Layer 9 of a small transformer language model trained on English Wikipedia (16 layers, counted from 0, width 64).
A neuron's activation on a vector x is GELU(weights . x), where the dot is the dot product.
The model reads these tokens: " p" "o" "o" "j" "a" " in" "gr" "ed" "i" "ents" "." " In" "s" "ide" " the" " t"

The vector x that enters this layer's MLP at each token. A number n stands for n times 0.043.
0 " p": -39 3 -2 -3 -5 6 -4 -4 4 -8 6 -14 -15 -1 21 -4 -57 -10 24 24 19 -24 20 -11 -15 29 4 -29 -17 -18 -22 40 -23 21 39 -28 11 -2 -1 -22 10 16 -28 20 17 42 32 -9 -24 -20 6 22 34 -24 -6 -39 1 17 -14 30 26 30 -68 48
1 "o": -27 -17 -29 -59 52 7 -7 8 -1 9 12 -5 -48 30 16 5 -19 -1 -4 -11 16 44 -13 -14 5 15 34 -19 -29 20 21 3 7 -7 34 12 -24 8 3 -51 -10 23 -83 29 16 -10 10 19 7 2 37 -34 -1 -27 -26 -23 -33 12 5 15 37 33 2 23
2 "o": 3 -10 -2 -68 25 3 15 5 15 19 7 -13 -59 6 33 10 -30 24 -14 -28 2 35 12 -8 -3 -8 17 -12 -24 -19 32 -15 26 16 10 43 23 -8 -18 -39 -18 15 -56 43 21 -6 6 20 13 -8 26 -6 -34 8 -52 -6 -24 -17 26 44 -2 23 3 -21
3 "j": -35 4 -3 -60 0 32 13 -9 4 49 -15 -4 -29 7 12 23 -20 3 6 -15 -6 -25 33 12 -21 -37 -27 10 -19 -31 1 -8 9 4 -17 55 32 -13 -5 -32 18 -6 3 19 40 21 9 14 12 -2 9 0 -18 16 -11 -6 5 -21 9 70 -8 31 -35 -36
4 "a": -21 -7 -2 -42 52 -1 7 -12 1 6 9 12 -36 26 30 17 -19 -4 6 -33 -8 -16 17 -4 2 -3 22 -6 -39 19 14 -33 35 4 7 67 1 -42 -29 -17 16 -3 -25 28 17 49 11 -13 -4 -3 30 -20 -6 -14 7 -10 -5 -37 24 56 -5 25 -20 -45
5 " in": -11 25 -30 -1 -9 2 -3 -4 24 11 -11 -5 -8 -21 -2 -9 -84 7 5 10 8 5 7 1 18 33 0 -2 -64 -4 -27 20 14 38 2 -29 27 -13 -35 6 -29 12 35 27 5 37 15 -15 2 1 19 0 21 -3 -13 -2 12 2 -14 19 -29 17 20 10
6 "gr": -16 -54 15 -12 -8 19 4 -24 12 71 9 -29 -18 -26 0 8 2 9 16 30 -5 15 -8 20 -24 0 7 -51 -20 29 -9 26 -16 8 -20 10 31 -42 8 -8 -50 -17 7 12 -15 -28 14 11 5 -35 16 0 57 33 -26 -19 3 39 27 8 8 54 1 0
7 "ed": -8 20 13 -26 -28 22 16 5 8 9 2 9 24 7 38 36 -46 17 -4 -11 -6 19 33 -18 38 -25 -12 41 -27 -9 -11 -23 -40 -24 27 46 22 -11 -10 -7 -21 -19 -58 0 -7 21 25 10 -1 -40 0 -22 -17 -38 -29 -8 -11 49 50 5 -3 22 20 -27
8 "i": -41 -21 15 8 28 -16 20 1 -5 14 13 -18 -24 24 36 13 -19 0 43 -56 -1 -30 -22 28 -3 -21 24 7 -25 4 -29 13 19 43 4 19 62 8 -10 -36 0 2 -19 37 -6 44 -22 31 2 14 19 5 -19 22 -28 -15 -39 -40 25 34 5 -1 -37 -25
9 "ents": 7 -5 54 -19 -6 8 17 17 4 33 38 -17 -5 14 20 17 -45 -19 -11 -33 -19 2 4 15 17 32 -12 2 -45 0 -45 13 26 7 -10 38 14 -28 -21 -11 2 -15 -48 -3 40 76 6 -1 1 -2 11 27 -10 -24 -31 6 -13 -12 -2 35 -3 -8 4 -51
10 ".": -7 33 4 -8 23 3 2 9 26 19 3 0 2 -5 -14 -21 -67 -11 12 1 -10 9 4 -14 34 44 11 -4 -22 19 -52 -5 35 22 -13 -39 5 -33 -53 -2 -19 10 27 36 -9 -11 30 -5 -26 -21 12 -5 16 -19 2 -6 12 -20 15 22 -15 51 -9 9
11 " In": 2 -6 -34 -6 16 20 41 -11 2 -8 -8 -6 13 -30 21 -1 -38 -13 5 -4 19 36 40 -19 -27 34 8 -6 -45 -13 -13 25 12 -20 21 -35 24 -44 -12 11 -50 10 24 33 24 40 2 29 39 16 1 -30 8 -25 -13 -15 -1 9 -23 22 -44 -4 12 31
12 "s": -39 -2 46 -36 -30 -13 15 5 9 51 12 -12 46 -27 -15 -9 -29 -9 -14 -4 -17 1 -45 0 -1 0 26 6 -20 15 -10 10 -60 3 37 9 23 -9 26 -22 -33 -39 38 3 57 12 13 30 11 -12 17 3 25 -26 -27 10 -22 -3 25 16 -16 29 6 -2
13 "ide": 4 20 -10 -37 -9 -20 -16 16 16 6 37 -42 0 -10 34 16 -25 6 12 -46 13 -29 24 46 3 32 -6 -30 -45 33 1 4 77 -23 7 15 3 -15 9 -30 17 -21 10 -10 -11 34 2 53 8 -12 -7 19 -53 -36 -19 -2 -22 10 -2 20 0 12 22 -26
14 " the": -2 20 -20 3 -5 -11 -17 2 4 11 -16 1 -18 -11 -12 -10 -93 8 -9 11 -3 7 -3 12 14 45 -27 -2 -64 24 -28 -3 22 37 0 -3 33 -15 -14 8 -27 -5 21 45 -3 23 3 -14 2 9 9 1 18 13 0 3 0 4 8 20 6 12 27 -1
15 " t": -8 14 32 7 23 -12 11 -26 5 -14 -9 -6 23 -1 16 -8 -74 24 -4 33 9 -6 -15 36 -33 31 -15 20 -5 -31 -9 43 -7 -41 -2 -17 -3 -29 -6 -5 12 -15 -39 23 -15 40 6 -5 9 8 29 35 -22 1 6 -21 -4 -36 38 21 -19 14 -30 52

Each question shows the input weights of one neuron of the MLP. A number n stands for n times 0.0084.

n37: 9 24 -13 31 -6 17 -25 13 -3 0 -42 -20 -10 -6 -8 -2 10 9 20 4 -35 -1 39 33 -3 -34 -40 25 12 -34 1 -31 5 47 -10 -22 -10 21 -8 17 -3 40 30 -16 28 -4 22 5 5 -2 -6 13 16 -19 -29 12 -1 -25 -25 -3 -4 12 -3 -12
On which two tokens does it fire most, strongest first? 3 "j", 5 " in"

n52: 0 0 -3 19 -6 4 -3 -11 49 -28 5 -33 52 -31 -2 -35 -15 24 16 -6 -5 0 -23 5 -31 -25 -7 53 25 -30 34 10 7 -4 36 3 -17 33 -22 -26 -30 -26 7 3 -29 -24 6 -49 -10 2 -19 23 7 -11 16 -5 31 15 21 -23 10 -17 47 0
On which two tokens does it fire most, strongest first? 15 " t", 7 "ed"

n6: 17 43 -7 21 -49 17 -29 19 22 -1 -7 -4 -8 17 -22 -38 -23 15 -17 4 -2 11 -27 32 48 9 -25 20 -23 20 -1 -61 19 32 -13 -23 -7 -9 10 47 -12 2 14 16 -4 -11 -1 -38 34 32 -4 -13 5 29 18 29 22 35 -12 -10 11 -23 31 -13
On which token does it fire most, and how strongly? 14 " the", at about 5.1

n102: 40 4 18 24 -11 7 -28 23 -11 -18 -10 3 -5 -30 -51 0 15 24 -18 11 -11 30 -10 27 42 -41 12 -3 -13 27 25 -42 -31 -20 12 14 -50 -22 7 10 -28 35 -12 -17 0 10 -2 -10 -16 20 10 -13 6 -13 5 -29 4 22 -29 -20 27 15 31 33
On which token does it fire most? 1 "o"

n72: -2 -40 -30 22 -52 -48 -4 43 41 23 2 -20 -10 1 -7 6 -8 -9 4 -9 -5 1 -25 12 27 -21 -8 -19 5 1 13 -37 36 16 -19 -11 3 47 12 29 11 24 19 -32 12 -22 -6 25 -27 8 32 -28 22 -3 38 -5 -13 7 11 -24 -7 -3 48 -30
On which token does it fire most? 13 "ide"

n178: -19 0 -52 68 2 10 34 7 10 -2 -9 -18 -11 -17 17 -30 34 1 17 0 9 -8 35 9 11 7 31 -54 20 -3 13 -5 0 2 -12 -47 -12 11 3 1 -31 17 37 -8 4 -46 -21 19 12 -16 -17 -6 8 -1 8 -11 23 10 -20 -51 12 -6 13 30
On which token does it fire most? 11 " In"

n78: 16 -14 16 6 -6 10 17 -16 -9 -56 28 19 13 -19 37 -8 -15 5 -4 41 -7 22 -6 0 6 -12 19 12 22 -37 -8 -23 -33 7 -1 -9 2 4 15 31 50 38 -15 -19 18 -8 2 -32 19 -23 12 -2 -7 -23 -20 -32 6 37 -23 1 -13 2 -17 11
On which token does it fire most, and how strongly? 0 " p", at about 2.2

n111: 10 11 22 34 4 -38 22 19 30 -29 11 6 -2 -22 -36 -17 -22 20 -27 26 5 8 -43 -6 38 2 0 -1 -5 -17 63 14 -15 25 14 -33 -5 11 -10 21 -20 9 61 10 -41 -16 -6 -17 -5 3 17 -12 0 -26 -12 38 1 -31 -16 -19 13 -36 17 44
On which token does it fire most? 5 " in"

n176: -13 10 3 23 1 -10 -22 20 -13 -61 -1 -3 7 -5 -41 -40 14 9 20 38 9 -9 20 -20 15 -8 14 53 36 -30 18 -9 13 11 -12 -20 -18 8 18 12 6 11 21 9 -6 15 27 -14 4 -1 2 -34 -26 -49 10 6 19 -39 -14 -8 0 -24 -6 38
On which token does it fire most? 15 " t"

n150: 4 -34 10 20 7 21 -10 12 25 -1 -19 -5 4 -3 2 6 34 5 -23 2 -12 9 -1 1 -5 -19 20 22 16 43 -35 -7 -22 25 23 17 0 -9 33 3 -29 -12 -32 -8 -4 -14 -11 -11 -9 1 -31 -27 9 -21 48 -19 -22 20 -53 -22 15 -29 23 -10
Its three highest activations, in order, are on tokens 7 "ed", 6 "gr", 1 "o"

n77: -8 39 -64 -7 -41 -31 31 35 3 14 -9 23 1 8 -11 29 23 19 -60 -25 -6 37 -5 -18 -5 -6 -9 10 28 -27 -3 -8 -22 -2 26 -22 -28 -8 -7 12 26 10 8 -13 28 -6 -43 -6 -16 27 -9 -9 -10 -30 -52 15 31 -13 4 -21 8 18 20 11
On which two tokens does it fire most, strongest first? 7 "ed", 12 "s"

n7: 9 -36 -17 30 -18 28 -3 -42 6 -9 -20 24 25 -49 -9 36 35 -46 -10 48 26 -9 8 -23 8 12 -8 -11 36 -15 4 -14 -34 4 9 -38 -4 -2 -19 -11 35 -15 -19 -20 -4 -13 14 -28 19 6 12 21 12 -14 19 3 63 -10 -10 6 33 0 -11 39
On which token does it fire most? 0 " p"

n87: -21 18 -24 22 -17 -7 -2 15 3 1 -2 -10 33 1 -32 -19 33 -25 -9 -16 -31 -15 3 23 -29 -14 7 -11 -5 -31 -21 -25 45 -46 20 -24 -13 25 16 -3 39 7 55 -13 -11 -47 19 -8 19 24 1 36 10 -21 26 18 -1 16 -11 2 -19 -39 2 -2
On which token does it fire most? 13 "ide"

n19: 18 -6 -11 48 -33 -2 7 54 53 -34 -6 12 -11 -22 19 11 -5 33 18 -3 -2 22 -5 14 15 -40 25 -51 15 -46 18 -43 12 -8 -6 -11 20 2 -18 -20 -6 -5 -13 -29 16 4 -1 18 33 7 -62 32 -20 2 22 47 -30 34 -30 -41 -18 5 4 -13
On which token does it fire most? 13 "ide"

n105: -4 5 1 -4 3 -1 -38 -33 -10 -9 -50 0 -10 -15 8 -23 14 -18 -32 49 -21 11 -9 -2 -17 18 8 -3 31 3 -13 18 5 -13 -6 -42 -9 13 -13 22 20 58 -9 9 -9 4 12 6 -19 19 -12 7 39 3 3 -13 12 36 -27 13 2 -7 -9 11
On which token does it fire most? 0 " p"

n181: -4 -8 -16 1 -15 -3 -3 -11 -23 -3 -6 4 -16 -4 -22 -1 34 -5 -11 7 -9 -27 -20 -15 -6 -2 40 -2 29 -12 17 -48 -20 12 -5 7 -44 13 9 10 44 -18 -20 -31 3 17 -49 1 -10 38 12 -28 11 3 46 -4 25 20 -22 18 -41 23 -2 -17
On which token does it fire most? 4 "a"

n28: 4 11 -8 25 -11 -58 1 5 -26 4 30 -14 -11 1 10 -25 37 4 -2 0 24 -15 -16 -10 -36 -21 5 2 1 -11 -13 -32 15 35 54 -22 12 38 -13 11 54 -28 57 -14 -1 0 -30 11 -42 -4 9 -23 38 33 1 15 -15 -39 -39 -12 -3 -11 -8 38
On which token does it fire most, and how strongly? 8 "i", at about 1

n130: 24 41 -20 -8 -22 -7 -28 1 -4 -33 -9 28 -11 -49 -20 22 19 12 -34 16 4 32 11 -32 0 21 -22 17 22 -28 79 -14 -8 -22 0 -27 -65 24 22 32 18 37 -19 -22 -50 -39 1 15 -44 10 30 -57 1 38 -30 -24 39 14 -40 -1 45 -40 1 24
On which token does it fire most? 1 "o"

n50: -3 -8 4 42 -1 -34 5 33 1 -6 32 -37 -22 -3 29 -28 -5 -28 -18 13 10 6 -60 -4 34 -22 -6 -19 26 -4 13 -19 -10 46 8 -21 -37 62 32 12 35 -35 26 -25 11 -19 -22 -11 -8 -3 37 29 1 27 23 -32 -25 -19 -17 -2 -16 17 -4 39
On which two tokens does it fire most, strongest first? 12 "s", 0 " p"

n99: -13 -30 -36 -1 -51 -31 -31 25 0 -26 -3 65 -23 -29 -11 11 35 9 5 -8 24 7 31 -17 -6 1 74 13 20 -21 47 -26 0 6 38 -24 -9 13 -17 -10 27 -8 -20 4 -18 -44 -38 11 23 27 21 -14 -12 -26 -12 18 -10 32 -18 -8 26 -15 27 17
On which token does it fire most? 1 "o"

n143: -9 -27 -21 4 25 -8 9 7 -5 17 2 -3 21 -16 -18 -12 31 21 -7 26 -25 -22 -69 17 -23 -8 56 51 -5 27 -9 -2 -25 -2 14 -39 -7 18 15 -6 -1 16 -27 -12 -13 -24 -10 -38 25 -19 22 12 47 14 2 13 -26 -5 -9 -20 28 -12 33 -17
Its three highest activations, in order, are on tokens 12 "s", 6 "gr", 1 "o"

n17: 27 -26 -10 1 3 -20 -9 6 17 -6 9 6 -8 -10 26 -15 19 -18 0 -18 9 -59 15 7 -1 -41 57 -1 23 22 11 -26 -41 45 7 2 -19 35 16 5 38 -4 -4 39 0 -19 -13 -11 -2 -14 4 1 -9 -9 -18 7 -3 -3 -40 -30 -4 6 -17 7
On which token does it fire most, and how strongly? 8 "i", at about 0.9

n116: 0 -7 19 8 19 1 -20 12 4 9 1 23 -39 -33 7 -14 25 17 -36 22 -13 -30 -24 -34 -3 13 27 10 -9 1 -2 -43 43 14 1 3 -18 11 6 -7 -5 7 20 0 -80 -9 10 -6 8 27 2 -10 -22 10 -3 47 4 -37 -10 -12 -1 -5 23 4
On which token does it fire most? 10 "."

n91: -9 29 -49 20 -29 -22 1 26 5 -20 8 41 8 -12 -50 -36 9 11 -6 -4 -2 -4 15 12 0 -5 4 26 -11 -4 16 -17 31 2 27 -22 -8 11 -13 8 0 24 25 -9 -11 -24 1 25 15 9 15 -3 -23 -41 -64 44 36 -1 -11 -16 -14 -8 44 -15
On which token does it fire most? 5 " in"

n160: 21 28 -32 6 -20 -43 -53 -2 39 14 -14 35 -23 14 12 -25 21 -22 23 -20 -7 -35 26 -24 -14 15 49 -19 26 -33 32 2 10 11 54 -14 -7 -26 4 5 26 -15 63 6 -45 -21 7 -5 24 7 -21 8 1 -3 -46 3 -15 14 -4 -3 16 -30 23 -11
On which token does it fire most? 13 "ide"